Layer 6 of a small transformer language model trained on English Wikipedia (11 layers, counted from 0, width 96).
A neuron adds its activation times its output weights to the MLP's output. To switch it off is to set its activation to zero at one token and run the rest of the model.
A neuron's activation on a vector x is SiLU(gate . x) times (in . x), where the dot is the dot product.

Input weights of the MLP neurons that the questions are about. A number n stands for n times 0.0029.
n2 gate: 23 -29 -28 12 -11 14 -43 -10 6 -32 -36 -63 7 -8 -33 21 -56 24 -22 26 -45 19 1 5 -65 -16 -23 46 46 -8 -9 -25 -36 17 -45 51 -38 8 23 -7 5 7 6 2 65 -26 34 -12 -6 1 -12 23 -55 -26 -41 -23 5 8 -43 33 -12 -35 -21 -6 16 -25 -2 0 22 -2 -11 51 17 -30 -23 -47 16 -53 -21 -30 27 -46 -52 -43 -4 1 35 -27 22 20 -8 -32 -2 -33 -40 4
n7 gate: -52 32 5 -10 1 7 24 -29 -5 33 16 2 13 9 3 -2 29 25 12 50 -55 -2 9 11 -10 -11 -35 -16 32 -21 -3 37 -35 18 -53 46 -27 -9 15 -82 9 -21 21 16 -55 -33 -12 -38 17 10 -41 -53 8 -3 3 -8 -20 -33 -10 -20 -56 6 36 -14 4 7 -36 55 -67 52 -1 1 -4 12 31 35 -25 13 8 -95 -37 -28 39 -10 86 -19 -5 0 21 -5 38 12 -23 -12 -10 -20
n8 gate: -18 -8 5 11 -30 19 -21 18 -29 -10 3 -3 -20 -13 -4 -14 39 -12 -10 15 34 -12 -46 3 -14 17 -10 36 -1 34 -38 21 -31 30 32 -44 -24 -16 50 4 -38 -1 -17 -1 -12 21 -4 6 2 -19 -7 -4 10 -1 -21 -24 27 -10 -48 -31 18 -8 -34 -16 -1 21 23 -39 8 -25 -20 0 -31 0 6 7 23 -14 21 -5 32 13 -22 -27 -7 12 -8 -14 18 6 20 36 -2 -17 -15 -6
n47 gate: 4 10 -45 -14 -54 18 -16 -57 37 -27 -7 23 -48 26 -32 -40 23 38 -15 25 6 29 23 30 -11 -31 31 32 -21 -2 24 -30 -40 9 65 20 -12 -2 13 -77 -16 -20 -15 18 -21 20 37 -1 -24 -40 -51 -43 40 -12 -32 -14 11 -8 68 45 0 -29 -44 5 -30 -4 -6 14 -19 24 -31 -31 8 -49 8 -51 -58 13 -56 -14 33 -3 -53 -21 11 25 15 -13 -22 23 -24 -29 -30 -7 -38 -28
n63 gate: -1 -32 47 15 -32 -45 34 16 -20 -23 36 3 14 19 13 -14 -59 4 -13 -1 23 11 44 -17 67 24 -5 35 -2 44 -23 4 -29 25 23 44 47 10 -22 0 -16 17 -59 -10 -40 -2 -14 31 63 -9 -7 46 19 31 41 70 -5 -30 -55 -25 -48 12 12 19 25 -13 -22 2 -61 51 -13 -1 34 -4 -20 5 -55 -17 30 35 -8 3 5 -20 37 43 -37 -29 -23 -19 -17 22 -14 28 21 30
n70 gate: -51 -6 30 -5 -32 34 2 -5 -5 -23 4 -13 34 -13 -7 -3 26 9 -14 2 -20 -43 -31 -48 40 43 0 -56 23 34 34 -46 -33 17 -36 -10 -30 23 -60 4 -2 -6 37 15 28 -18 5 44 -4 29 -8 -31 8 -67 35 -11 -66 33 -41 40 -20 -13 -7 16 -37 8 -3 -22 -36 -5 -30 -3 30 11 53 51 -39 -5 -30 -3 -16 -3 -2 -27 -32 -12 22 -5 -24 47 17 -13 -8 1 5 -8
n71 gate: 8 -24 -38 -31 -39 -18 19 22 22 3 57 9 33 21 -2 41 -23 -62 -49 -50 -34 3 -20 17 30 -50 13 13 60 -18 55 34 -46 15 39 0 25 -13 -7 3 36 6 -25 -62 13 -2 4 27 6 -82 44 -7 -23 9 -40 -2 29 8 -1 -25 18 17 11 44 21 29 25 -19 -72 -1 6 42 6 6 -41 -22 -23 -16 -7 -2 -46 -20 -49 -4 24 22 13 -37 -11 11 13 43 -21 -19 10 -12
n72 gate: 16 39 3 -18 0 -16 50 11 -16 -47 4 -19 -28 -12 8 -15 -11 23 -13 19 14 32 3 40 -6 -2 12 -61 -16 50 6 10 9 -26 20 10 -13 -3 -5 -12 -12 -8 23 -30 -2 7 -1 6 33 -20 -23 -7 -42 -28 34 -3 -38 50 -14 -16 9 38 50 -56 -1 20 5 -22 -9 -9 -11 -43 -48 5 27 24 -31 -27 -17 23 -26 -12 34 29 -15 -14 -21 -29 -5 -2 -24 -8 -51 -5 6 -1
n73 gate: -37 41 24 -55 -33 -16 4 18 2 -21 29 -20 -6 1 -63 -50 4 -4 34 2 -13 21 -25 34 -9 2 1 -23 -12 8 48 21 17 -68 -58 35 -21 27 17 -41 7 -16 23 13 65 -6 -43 2 -35 28 7 1 23 17 -2 11 1 -38 53 -16 -14 -36 14 18 11 0 -9 14 29 14 -49 6 34 -5 5 22 1 4 -6 11 -13 -13 -11 71 -24 -42 7 16 32 34 22 -24 4 -1 -11 -23
n126 gate: -31 76 6 -22 -75 -9 -24 -57 -8 42 26 43 -28 -7 -33 -3 -11 23 -70 23 13 41 -13 5 22 2 -8 -13 51 49 -8 18 56 -15 44 -11 74 9 -31 32 9 -32 30 -25 42 -37 -4 9 3 0 -37 55 34 -38 -4 -38 -12 7 -17 22 14 25 -26 25 20 10 31 24 -47 21 2 29 60 -16 15 46 -1 18 -11 -43 -19 -36 39 -11 5 -18 35 5 7 3 -2 9 -57 23 -7 29
n2 in: 10 34 3 14 23 13 20 7 27 19 -22 1 -36 -18 -24 34 14 25 -10 18 -5 39 24 28 -6 7 5 18 -27 -32 -48 2 16 -30 -67 10 10 34 8 -51 15 14 75 46 -39 15 -18 23 5 12 33 9 12 24 -7 -17 37 -12 10 -37 8 -35 -65 -16 -13 0 28 28 31 -30 21 12 7 37 -6 -22 20 -21 69 -34 -25 28 -28 -2 19 7 -58 -20 23 -3 30 0 -45 -21 -44 -31
n7 in: -33 26 -38 -20 -70 -24 -24 -11 13 -56 -16 11 0 10 -27 35 28 32 -9 21 -1 -10 9 -15 -74 -11 0 -13 -8 -38 -36 32 40 -46 25 30 9 9 32 -51 7 4 -6 -71 -13 56 71 -10 25 -41 46 32 36 -2 -37 -47 -12 3 -8 -24 -21 59 -25 -43 20 12 30 -21 3 1 24 -20 25 6 -10 -31 0 -8 3 32 18 19 -7 37 6 34 9 24 -14 15 6 -1 16 53 -5 9
n8 in: -23 -18 17 -22 -3 -10 45 8 10 -17 -6 -18 28 25 -39 -31 -44 22 -7 21 -28 15 23 -2 -15 26 -26 -16 -13 -14 33 -35 24 -50 20 10 -22 7 32 -27 54 18 28 12 -14 3 11 -15 -63 -33 5 -47 6 6 53 -1 -19 -36 17 6 -26 24 -26 35 -21 -33 -14 -16 35 22 48 -38 13 -27 -9 9 -26 -26 -33 -19 -3 6 16 46 -31 13 1 4 -20 5 -9 20 39 -20 25 -19
n47 in: 7 -38 -65 -38 30 36 8 13 53 -31 29 -86 -64 -17 32 -8 16 -7 -24 19 -80 -37 -46 36 -16 23 17 54 19 -62 40 36 11 -24 30 42 18 5 30 -1 8 3 16 -26 12 -5 27 -28 -19 40 -4 14 4 -1 17 8 -4 12 47 -18 -22 -21 15 23 2 20 -4 -30 -33 -48 16 23 0 4 -14 36 17 -56 -27 0 4 26 26 -13 15 39 14 16 88 27 -13 14 12 -1 15 -32
n63 in: -4 -12 34 4 17 36 -34 -7 -1 31 -3 34 3 -48 12 -10 18 -19 21 -6 -42 -4 -3 -16 -64 49 -13 -33 -16 -15 -49 12 -15 -34 -15 -20 -25 37 37 -21 25 -13 -13 9 28 -23 49 34 -44 68 -69 -23 -36 20 12 6 -8 10 9 -2 0 -6 -16 5 -41 28 8 -14 -20 -14 -39 -35 48 7 24 -30 10 50 -29 45 24 -21 5 64 19 -9 38 56 26 13 -10 15 9 53 -45 30
n70 in: -8 -21 -15 48 -7 13 -13 -37 21 27 -20 5 11 14 -23 -7 29 -26 23 -11 -3 -13 -3 18 -39 -13 -15 61 -18 -26 -6 29 41 8 10 71 1 5 65 -10 14 11 -20 -25 3 17 35 -13 -34 -2 24 -37 -33 -2 41 31 -39 -51 -15 -18 -46 -10 2 22 12 19 -12 -28 -40 -1 18 39 -14 -12 -8 -46 10 -17 -36 74 -13 -32 51 42 -44 22 22 14 -2 3 -24 27 -29 -6 -6 23
n71 in: -32 -30 37 40 18 -23 39 -7 14 -39 -19 -16 -65 -17 -17 -9 -26 4 3 39 13 19 11 -2 -2 -32 -14 5 -15 27 9 48 67 14 -24 15 -33 -23 -37 15 9 9 23 58 21 -15 -3 -65 10 23 6 31 -44 18 -1 12 -50 -20 2 -5 -47 3 32 -25 7 16 -1 41 -27 54 -27 36 -45 -20 3 -17 35 -11 31 -16 4 -8 33 28 -21 23 21 30 62 -28 14 -29 56 -29 4 -6
n72 in: 21 20 -28 -33 8 -25 -45 -7 -3 -2 -67 7 64 -31 6 -55 -20 -15 14 2 -19 -59 7 18 -31 -24 10 26 14 14 17 -45 28 -20 -24 -1 -11 14 -20 -3 42 -3 6 -40 24 4 17 -29 -8 24 30 -47 -28 18 8 58 -7 -8 14 34 -5 1 15 -33 38 5 -16 -10 7 7 34 -20 35 -10 38 45 -7 13 0 -10 -27 36 11 -17 -11 -19 -1 39 21 26 21 4 -10 -6 24 -36
n73 in: 9 14 0 4 14 31 -22 17 -24 -10 39 -11 -30 -11 7 -16 -10 29 38 9 -6 1 15 28 -31 5 35 2 20 -30 8 -7 -27 4 52 -51 16 -33 38 10 -10 -32 58 -6 -42 31 38 -59 33 -42 49 28 -17 23 11 15 -32 -15 0 4 48 3 23 -5 -29 -8 33 -1 86 41 -19 -23 -9 52 36 -47 25 -24 -15 26 -12 2 -32 -27 -63 -18 29 -51 47 -18 36 -13 -4 -11 -14 16
n126 in: -14 0 2 37 -43 3 -17 -45 4 19 -6 7 -66 18 -20 -11 -14 5 -28 21 -43 -1 -12 30 -35 41 38 27 19 -29 -41 -11 2 15 -1 -1 43 38 -38 42 -15 -13 -34 42 31 -30 -32 -1 -64 -3 -28 23 -43 20 -10 -46 27 9 28 -16 -5 32 25 -10 -10 11 20 -2 47 -9 48 25 11 -16 7 74 42 -50 9 27 -20 -21 3 -13 19 60 -44 -17 -52 -20 -47 -35 -30 48 26 -4

Output weights of the MLP neurons that the questions are about. A number n stands for n times 0.0028.
n2: 34 55 59 77 0 17 -3 36 -1 9 42 -5 31 -24 22 -23 6 -18 26 9 -14 49 -10 24 -20 -26 -11 18 -45 24 -52 8 28 4 29 14 10 -20 -29 -23 -46 -20 8 13 -11 -45 -27 -56 4 22 13 4 6 -46 -2 40 -32 36 -65 -61 -9 -10 4 11 -22 5 -26 45 0 -13 19 33 -1 -56 -13 21 -3 -38 23 -29 13 30 -1 46 -14 -50 17 -24 -4 18 15 -6 -54 -25 46 -18
n7: -40 -18 17 -38 48 -15 -31 -39 30 -21 24 -27 67 23 -22 -31 -63 -3 -22 -58 8 12 2 -25 32 42 -45 24 -28 14 -20 30 -46 21 10 -1 11 -4 -18 39 3 49 37 -45 -22 18 14 -38 -9 -4 74 -5 -17 -37 40 -12 6 -8 38 -39 71 34 44 -28 20 1 10 -36 9 18 49 -31 -40 11 -26 -45 26 -18 14 10 -52 30 -48 -32 -40 -25 -15 -15 34 -3 70 -13 40 9 33 32
n8: 5 11 1 18 15 -45 -17 34 -47 -21 44 -1 -26 -1 16 87 -40 28 11 25 -23 8 12 4 -21 -17 -11 26 39 2 -18 -5 -5 -50 -18 -13 -19 20 -10 6 -9 5 10 -66 36 -37 1 -22 12 -31 -12 4 30 38 -38 23 -1 21 -13 19 -30 14 -14 -22 15 0 -17 -8 -1 -49 6 0 10 2 -22 -20 44 5 35 -39 -28 -9 -9 30 18 -29 -28 14 -31 -27 -35 -12 25 42 7 50
n47: -30 -47 8 1 -7 -14 -6 40 0 36 -9 -25 26 -23 -14 7 -39 -32 -52 8 -26 15 9 36 20 -54 37 54 16 -35 -20 -29 10 -95 -24 6 -14 -9 9 -17 33 2 42 3 -3 2 15 44 -9 -1 29 18 29 -14 -7 51 22 46 -65 -32 -60 -2 -13 -9 -38 48 -8 -55 54 -91 -9 29 39 -40 -20 18 59 -26 -21 -40 -22 -23 -15 -3 -51 25 -7 -4 -12 14 -9 -26 -31 -2 51 45
n63: -9 59 26 8 -72 -14 12 -23 -50 54 12 -60 58 -18 24 43 10 12 54 -62 -19 -18 10 -20 14 40 -2 -21 -25 10 -8 12 39 25 -47 8 -18 -39 -17 81 -37 9 -30 40 -17 -14 -5 -26 11 -9 -25 0 -47 3 12 -27 -37 17 20 -5 -24 22 -1 48 -4 -17 13 26 -42 -65 -20 12 0 0 -12 1 -39 -4 -39 6 -30 -19 -4 -19 -2 -16 -8 58 -4 -20 -19 -24 -55 -27 -41 12
n70: 27 30 2 -8 -34 0 31 32 -10 38 -27 -65 10 15 27 29 -11 -22 -32 -25 12 20 39 -12 67 -53 42 45 13 -61 -9 25 -49 43 -25 -9 13 26 -28 33 27 -25 15 -12 22 12 -6 -8 28 14 -46 -1 -6 4 -6 -30 5 -8 -48 -18 7 -3 -40 -22 -30 -63 -43 -22 18 -36 -38 63 -28 -12 -48 -22 14 22 -30 -13 1 5 -28 -41 59 -1 32 35 49 20 -14 -24 32 15 -3 11
n71: -8 -45 27 23 -36 -8 67 14 -7 -50 -23 54 -4 -28 25 -20 23 -10 -8 55 -60 8 2 55 -28 -48 -13 -40 -18 -48 -2 41 -31 11 48 -4 -7 7 27 18 26 27 3 25 12 27 47 -49 -35 -54 -10 28 9 -46 0 -20 -1 -4 -5 6 -3 54 6 20 61 27 -13 -42 -16 8 -7 10 -3 -50 -34 35 -34 28 1 11 -9 -52 0 14 -20 27 53 -31 -16 -40 -3 -7 55 -52 36 -35
n72: -59 0 41 -48 13 24 6 -42 -51 5 44 6 -53 5 45 -2 -29 7 11 32 -18 45 -3 -38 3 5 -28 6 -12 -19 -60 -4 -31 46 -22 3 -6 0 -13 -13 -27 -66 -11 13 42 17 25 -9 -11 -21 20 -26 17 -13 3 -24 -35 -49 -18 22 3 5 1 -22 -33 -2 39 -8 10 -9 8 19 32 -15 -10 -8 -14 -7 27 23 41 1 -24 -5 20 57 12 28 -22 2 -53 -10 49 5 25 50
n73: -48 -33 57 6 10 -8 47 -30 -3 36 27 15 22 -15 -30 10 -21 -19 -31 12 44 -4 -22 -10 -12 -27 -40 -40 -48 -21 -39 40 -44 47 6 36 28 37 22 -41 52 2 -26 -10 8 -21 2 44 -3 47 -2 28 -18 -19 -48 -44 49 -51 -30 -1 -6 -41 -13 28 13 -22 -22 17 6 -9 8 52 -20 -10 -9 -12 17 -26 -3 2 11 38 37 19 28 29 38 30 -20 15 13 -26 17 -16 4 -1
n126: -37 61 -7 1 -8 37 -5 -42 12 -12 -14 -34 12 -39 9 -5 2 22 -1 36 7 22 -39 37 -41 29 -44 -64 -50 50 -10 -17 76 -54 -14 26 3 -52 35 11 -11 -20 20 -3 -33 -3 0 -22 2 -19 27 -9 -18 -21 -57 -15 1 22 -18 52 33 -30 0 -27 22 -27 55 0 -31 -11 16 -3 41 60 -30 -20 0 39 10 -17 -17 8 46 -13 -38 0 -20 57 -6 10 -10 33 -43 -20 -56 84

Each question names a token from some text and the token that comes next. It shows the vector x that enters the MLP there. A number n stands for n times 0.051.

Then comes g, the gradient of the next token's log-probability with respect to the MLP's output, scaled to length 1. A neuron's effect is roughly proportional to its activation times (output weights . g). A number n stands for n times 0.0046.

" H", then "ugg"
x: 13 19 10 14 -23 15 -11 -27 31 9 -44 15 0 -22 -17 23 20 2 1 44 -5 -57 39 -42 -18 31 18 21 -12 17 3 -21 -22 41 -12 13 -38 -6 9 26 -1 -21 4 -17 -5 9 13 -9 -30 -15 -21 -25 -26 -10 50 43 -39 -3 -16 -43 -5 -11 1 -10 -24 -10 -15 -38 25 -41 53 -11 -7 13 -13 3 -33 -38 4 24 5 14 22 11 -12 15 -6 -27 20 32 14 17 -6 -18 16 -26
g: -2 -42 2 29 -11 11 -15 -28 -8 34 -7 -42 19 4 -17 14 -26 3 11 37 -15 14 16 -4 -9 21 4 2 3 9 7 -29 -16 -11 4 19 8 -3 -7 -7 39 4 -3 24 11 -24 11 54 17 -16 5 22 -48 -9 10 -18 -10 18 -55 18 -10 -30 -14 -22 -15 24 -26 -9 -5 -1 -29 43 -3 -47 -11 0 -6 9 -17 21 -21 -3 -26 36 -17 -31 -5 18 -59 -25 42 -24 4 -23 2 21
Switching off which neuron hurts the next token most? n70

"urt", then " V"
x: 36 -7 18 -1 -14 -4 20 18 -55 11 -5 -17 -36 -14 -21 -10 36 -33 -18 24 9 12 -52 -45 17 23 -17 -10 -32 42 -11 -21 14 18 42 -5 -16 -39 9 8 -23 1 2 3 8 4 -16 5 18 -11 0 -6 -21 -6 -1 -20 -4 14 -16 -26 6 20 -3 -3 22 8 -7 -18 -72 -44 -7 -9 -8 46 22 -10 -7 22 18 17 11 29 -8 -1 -40 -16 -17 -42 18 16 31 48 2 -11 -22 -13
g: -1 14 -19 -37 40 -17 36 -25 -4 23 13 -22 -29 14 -9 -23 21 -12 -12 -5 -11 -14 29 2 46 6 -9 14 16 -29 32 -26 -13 -31 -41 4 -24 -23 -11 -22 42 -1 -23 29 -34 -23 24 -51 33 -2 10 26 28 34 6 -5 29 -30 29 -36 -10 4 13 -3 10 17 -3 -27 23 8 0 -13 24 26 31 -9 -15 7 -5 -27 7 -33 -4 18 20 19 -10 10 8 -30 -2 -3 -23 -15 -13 -38
Which two neurons, each switched off alone, lower its probability most, in order? n8, n72

"al", then " said"
x: 26 -33 -8 -20 -15 0 59 20 16 -12 5 3 -14 -18 0 -36 -15 -22 -29 23 60 3 -30 10 25 3 -18 25 -33 18 13 2 28 -5 3 9 29 -1 38 1 -30 66 25 -14 -7 6 -10 22 -16 1 -21 -1 13 -16 44 41 -20 -43 -5 12 3 13 -23 18 10 -3 -7 2 27 -36 -4 -61 -21 25 -9 31 -1 2 26 16 9 18 18 5 -19 -18 -15 48 6 17 28 12 -54 39 -19 2
g: -27 -36 5 24 -9 -12 8 -48 -8 -24 34 -5 -31 -6 -30 -8 17 -26 -39 -30 -34 28 -16 -15 6 50 -27 23 -23 -3 0 4 22 12 0 -16 2 -8 -11 -4 -30 -14 -36 -5 6 4 -20 -24 -23 21 -9 -19 7 13 -8 -16 -30 -19 7 17 -19 -22 17 13 4 -24 50 -15 -24 13 -45 47 18 -14 -22 -4 -22 8 30 -33 -8 -21 -20 22 28 -23 -7 -6 48 -15 -3 -23 -13 -11 -22 11
Which neuron, switched off, raises the next token's probability most? n63

" help", then "ed"
x: -11 -6 7 -9 1 24 16 9 1 -32 -17 62 1 -41 -46 26 58 -22 -19 33 18 46 -41 -22 -17 50 -40 7 2 13 -16 10 -26 13 10 6 28 25 -4 -6 -9 -16 34 -2 18 16 17 -36 14 -12 39 2 -22 27 11 6 18 -27 -41 18 14 8 -5 -7 -6 -16 -6 -24 10 -13 8 9 19 10 23 -3 30 -5 15 -30 23 7 34 15 -3 23 -82 -13 36 -39 19 38 -5 -23 12 5
g: -37 -16 -2 -18 11 -12 6 -4 -2 -43 -20 21 -39 -37 -61 0 17 -20 -28 9 -15 -12 19 -23 -26 12 14 10 13 -40 -2 -19 -45 25 -28 -18 2 9 -32 15 46 14 -1 16 17 -56 39 27 2 3 -46 44 9 -13 4 -11 -33 -21 -20 6 -10 3 -6 22 -9 7 -9 0 17 23 28 -2 -9 -1 -3 -16 23 1 -2 -35 -16 -24 -4 18 45 -12 -15 -6 -28 -13 -4 0 2 28 -13 0
Switching off which neuron hurts the next token most? n2

" sp", then "ring"
x: -15 -28 40 15 -18 -45 34 25 20 1 -28 -32 5 62 -14 22 8 -39 4 32 9 -2 15 5 -21 4 -4 38 -21 -6 -26 -39 -6 -27 -13 -14 -11 -2 24 -28 25 18 -43 -50 1 -15 36 2 -38 -23 -22 1 24 -26 12 2 -1 -7 -32 -8 13 29 -19 -9 -48 12 14 -16 17 12 -17 30 -14 -29 -2 -60 -29 -37 10 -23 28 4 -49 4 43 -24 -27 5 -2 20 8 7 -11 2 -55 -1
g: -34 30 -18 4 -33 -5 -50 -17 -1 23 -8 -3 39 54 -50 7 -6 0 -16 -37 26 33 -33 -1 22 -7 15 10 34 6 -28 0 -17 5 3 -36 41 7 34 -20 -4 -22 9 57 -29 24 -10 24 -11 36 12 6 -9 -1 -8 29 0 17 3 12 6 -5 3 -22 3 23 6 -22 -3 9 -10 9 -31 16 22 -2 34 6 43 -2 16 10 18 -24 22 29 -13 -7 3 -10 16 3 0 -36 -8 -32
Switching off which neuron hurts the next token most? n71

" said", then ":"
x: 2 8 -21 53 -14 -9 3 -29 20 -20 -8 12 -20 8 -56 8 44 -3 -54 -1 -9 33 -11 1 -25 27 11 -13 -30 19 -10 50 4 -35 38 -6 13 33 10 -12 9 18 10 1 6 34 -5 -20 -20 18 45 -9 -30 -3 19 26 2 -49 -36 -9 2 17 43 -13 21 1 49 -14 11 -2 -14 1 -4 -14 -4 0 -15 -40 64 3 28 23 -14 18 15 -18 -8 -27 -8 -7 8 3 -44 44 -7 -14
g: 21 7 46 3 8 -27 9 6 -18 27 6 1 20 24 -28 -21 43 -19 5 14 -7 13 -12 27 5 -25 -16 -6 49 -46 -8 -12 11 -22 -36 43 34 45 5 -2 -4 -5 -36 34 29 17 -3 -23 -16 8 -1 20 28 16 1 -4 -28 12 6 21 -21 23 -15 -30 3 34 -19 12 -13 8 -7 -5 14 3 48 -15 -14 -3 -18 5 -36 -26 0 -1 18 26 16 13 -47 22 10 0 -20 33 -43 -13
Switching off which neuron hurts the next token most? n7

" em", then "ph"
x: 4 -35 30 38 -20 5 4 -32 20 26 -30 -34 36 29 -28 24 -15 -39 -56 10 24 -26 -16 40 14 -2 -15 20 -25 16 -10 6 -5 27 4 20 -1 6 14 -11 16 -40 10 29 18 -6 -32 -10 -11 -29 0 -37 -31 6 -3 -53 9 0 -34 15 36 4 -32 27 -11 -3 -1 61 -23 15 -21 -4 27 8 -13 37 -4 -9 -49 -16 1 -2 -26 12 5 -24 -64 23 -30 7 38 12 3 13 -15 7
g: 14 -14 -43 -9 4 -20 -9 19 -38 37 9 39 -10 35 -17 12 -30 -17 3 8 26 -7 0 32 15 -5 -46 -11 -2 4 13 13 3 1 17 21 46 -24 22 -15 -22 9 13 54 -10 38 -15 -14 10 -34 15 9 31 13 15 -19 28 -31 27 30 -4 -44 16 -3 44 -6 36 -4 6 14 14 -22 5 22 -14 25 0 4 15 -34 -24 15 -27 -14 -12 34 6 2 -34 1 17 -8 -36 26 12 3
Which neuron, switched off, raises the next token's probability most? n2

"5", then ","
x: -21 19 -59 18 27 -22 -7 -1 16 -12 -19 14 -22 -38 10 22 0 -33 -33 22 8 -13 -37 14 -50 22 -8 -38 6 -36 -25 -23 21 -29 6 -15 19 16 56 0 -2 -15 37 36 -12 -13 1 -12 -34 23 2 -9 -6 -11 14 -16 1 -24 9 -25 10 28 -5 -26 9 5 -11 16 7 -1 -2 -3 -23 12 34 0 35 10 77 -2 12 -14 -22 29 31 -4 -36 -55 11 12 17 41 4 31 -12 -35
g: 5 -70 -12 11 8 13 -10 -25 -45 6 -9 -27 12 10 -25 -30 3 -20 -6 -5 13 17 -29 8 7 8 -41 -11 11 14 -10 3 18 -21 -28 24 36 -21 28 29 -31 6 -18 -2 -16 -35 17 49 1 18 27 41 27 8 -19 -41 29 -20 5 -11 20 23 3 -6 -6 -15 -18 -9 -9 -7 29 -38 8 32 -13 40 -26 7 3 -38 -10 20 22 -2 25 -8 -31 26 1 -15 4 -2 18 -31 7 17
Which two neurons, each switched off alone, lower its probability most, in order? n7, n2

" Brown", then "e"
x: -17 37 26 -4 20 7 -11 -12 -40 -14 -27 -16 2 -14 -5 -4 8 -12 -13 29 -17 9 -51 -28 -12 65 -32 -12 -39 42 19 -21 47 -27 5 13 9 -9 -11 -18 -13 19 28 4 37 10 13 3 -4 -29 25 -16 -3 -20 42 -18 7 -5 -29 -12 -2 5 31 27 0 6 8 -20 8 -60 21 -4 13 19 22 6 -19 14 18 -5 -21 -9 -22 13 11 -15 -1 -12 -6 9 34 31 -10 -18 -5 -12
g: 8 17 -49 16 6 -7 -9 40 -32 14 -29 -26 -12 24 -21 1 -6 5 9 62 -44 16 9 -1 -36 -17 22 31 -20 -27 -14 9 6 19 -45 -24 0 7 -37 -22 20 -4 -31 4 33 9 -17 -7 9 10 5 11 4 -27 20 -26 21 21 -29 -1 -11 34 -6 3 -15 11 55 -18 22 10 19 40 -18 -41 -7 3 24 -12 -26 -5 4 21 -15 -16 -14 -12 38 26 4 -21 4 -3 6 10 28 -21
Which two neurons, each switched off alone, lower its probability most, in order? n72, n126

" to", then " fight"
x: -23 -29 -17 9 27 29 -5 25 4 -45 -9 15 9 15 7 -33 20 16 -2 31 9 -9 -33 32 26 20 -20 -10 -3 -4 -7 19 -12 -39 15 11 -11 17 17 16 -35 -12 21 46 34 -2 16 -22 7 -15 24 -30 -20 27 79 6 44 -26 13 -35 1 -25 38 -3 -3 -5 -17 -6 -12 -30 1 33 -21 -5 32 -28 18 3 14 37 41 -14 53 3 -11 11 -66 35 33 2 -9 25 -9 -6 2 9
g: 39 0 28 19 -9 5 -41 2 8 29 -7 -20 -7 -12 -26 23 -6 32 3 5 22 23 24 -29 -2 4 -26 -23 -6 7 -12 -8 -28 1 -39 -22 18 -17 -20 2 6 -1 31 -13 -9 8 53 -7 -28 33 6 10 -13 26 -25 -1 53 11 -12 31 -1 -15 -14 -6 27 -60 31 -52 -29 0 -2 -6 -23 21 32 -38 -9 -29 3 -9 -9 60 -6 -5 -6 -2 -8 17 27 -3 -3 -19 11 -16 10 -8
Which two neurons, each switched off alone, lower its probability most, in order? n71, n47

" the", then " Belg"
x: -7 -16 -15 12 -9 12 5 2 6 -19 -25 9 -6 15 -4 -33 14 -9 -15 6 -8 -42 5 32 -15 32 20 2 6 -30 -34 9 -5 -92 15 -5 -13 1 22 9 7 -23 10 7 -20 10 17 -9 1 0 -15 0 5 16 70 2 26 -15 -7 -7 -6 -24 27 27 0 6 -8 -13 23 -10 12 8 2 -16 10 2 4 -35 -68 4 20 23 -14 -14 -30 14 -58 -35 -32 -5 -14 19 -9 -60 4 -36
g: 51 24 -41 -25 4 -38 -12 -12 -7 -6 12 -3 10 -10 17 -11 -60 15 14 -18 -9 18 -1 31 8 -23 -9 -4 -33 -10 19 8 -6 3 -2 25 -7 33 24 -5 -16 -31 -15 39 -30 -36 45 1 -9 -31 25 -10 48 -42 0 7 -31 21 -1 -15 -21 13 -14 -16 -5 19 20 -2 -3 0 16 -5 17 9 -5 -7 52 23 -44 0 6 15 -22 0 -17 32 2 25 47 -3 -1 -14 1 -1 20 -30
Switching off which neuron hurts the next token most? n47

" village", then " located"
x: -7 25 33 -25 -18 -38 0 -1 -14 -14 4 3 -7 10 -24 34 43 13 -15 4 -17 35 -26 61 -13 36 17 4 18 6 -13 11 30 -32 -4 -11 39 10 -12 -33 24 29 55 32 -19 16 27 3 19 -44 17 -28 2 -21 21 2 3 -18 -7 0 6 8 9 -1 2 -11 32 28 3 2 15 20 11 16 -25 -42 -13 9 17 -10 22 2 1 -22 -35 16 -83 -13 -16 -23 44 62 -6 -8 37 4
g: -2 7 19 -19 -30 -31 -21 1 36 15 -6 32 -4 -40 6 0 24 10 0 -6 -19 -4 -14 -5 0 17 -23 15 -8 -18 21 3 40 7 -31 4 -4 10 15 2 19 -28 26 -19 -41 -27 19 19 7 -16 -45 -20 42 32 -11 2 4 37 27 48 -26 -3 -8 -19 1 3 6 -25 -3 2 -30 57 26 -2 -29 20 7 17 -5 -7 11 18 -48 20 16 38 18 19 9 -25 -18 -19 46 -4 -16 31
Which two neurons, each switched off alone, lower its probability most, in order? n2, n8

" and", then " l"
x: -12 2 -25 19 2 26 7 -26 15 -21 -26 -9 5 28 -22 -7 11 18 7 -5 5 35 -6 -41 23 -17 -41 -13 25 22 28 6 10 -88 28 -19 1 11 22 -10 -26 -4 8 16 -25 3 -12 -11 -19 11 10 -5 -17 12 49 -21 12 -8 13 -24 27 -5 10 3 -5 -33 16 -31 24 -25 -53 8 -31 4 42 -18 -24 -18 -9 17 46 2 25 22 -21 0 -52 -9 14 -22 -26 6 13 -10 -10 16
g: -37 -3 -18 2 -11 18 -8 -13 -10 17 5 16 12 13 -20 -4 37 -42 -9 26 54 -24 -34 24 -22 16 5 -13 -52 -10 14 -15 9 11 32 -10 -4 8 -49 -23 5 12 26 -25 -19 -13 17 14 11 24 -19 11 4 26 0 -14 -12 -6 -17 16 15 -1 -37 -26 -9 24 5 -8 -8 -11 -22 12 15 0 -57 11 -16 -13 15 21 44 -30 36 23 -9 41 -11 3 -17 -23 -16 14 12 9 -24 -59
Switching off which neuron hurts the next token most? n73

"===", then "S"
x: -11 11 -1 10 4 25 -37 9 12 1 -35 12 21 15 -28 -30 -23 -47 53 -7 10 25 -20 29 -10 -13 22 24 7 -42 -9 10 -14 24 -27 23 -30 -15 8 -12 -1 3 6 -16 -42 28 16 8 6 32 21 -26 0 2 53 24 -10 -53 -11 -54 33 -78 9 -3 6 53 -19 -17 13 -3 4 2 0 2 -8 -25 4 -5 -52 -6 34 26 4 30 12 34 -3 -10 6 8 -6 17 8 -8 -24 -36
g: -45 -6 17 39 -21 -15 13 19 -21 5 -9 -29 13 -24 4 -6 -4 -19 -20 19 17 3 -32 -6 -21 -4 -22 2 -47 -2 -36 14 -11 50 38 -19 16 7 -12 27 5 -9 -14 8 -5 7 -15 -9 -18 7 -3 8 -10 -10 -14 -11 -36 -11 -50 -11 -3 16 5 23 -21 41 28 8 10 1 11 3 -1 51 27 -33 52 30 -29 -11 22 0 5 -15 14 15 7 -32 -38 24 -17 15 11 19 51 26
Switching off which neuron hurts the next token most? n73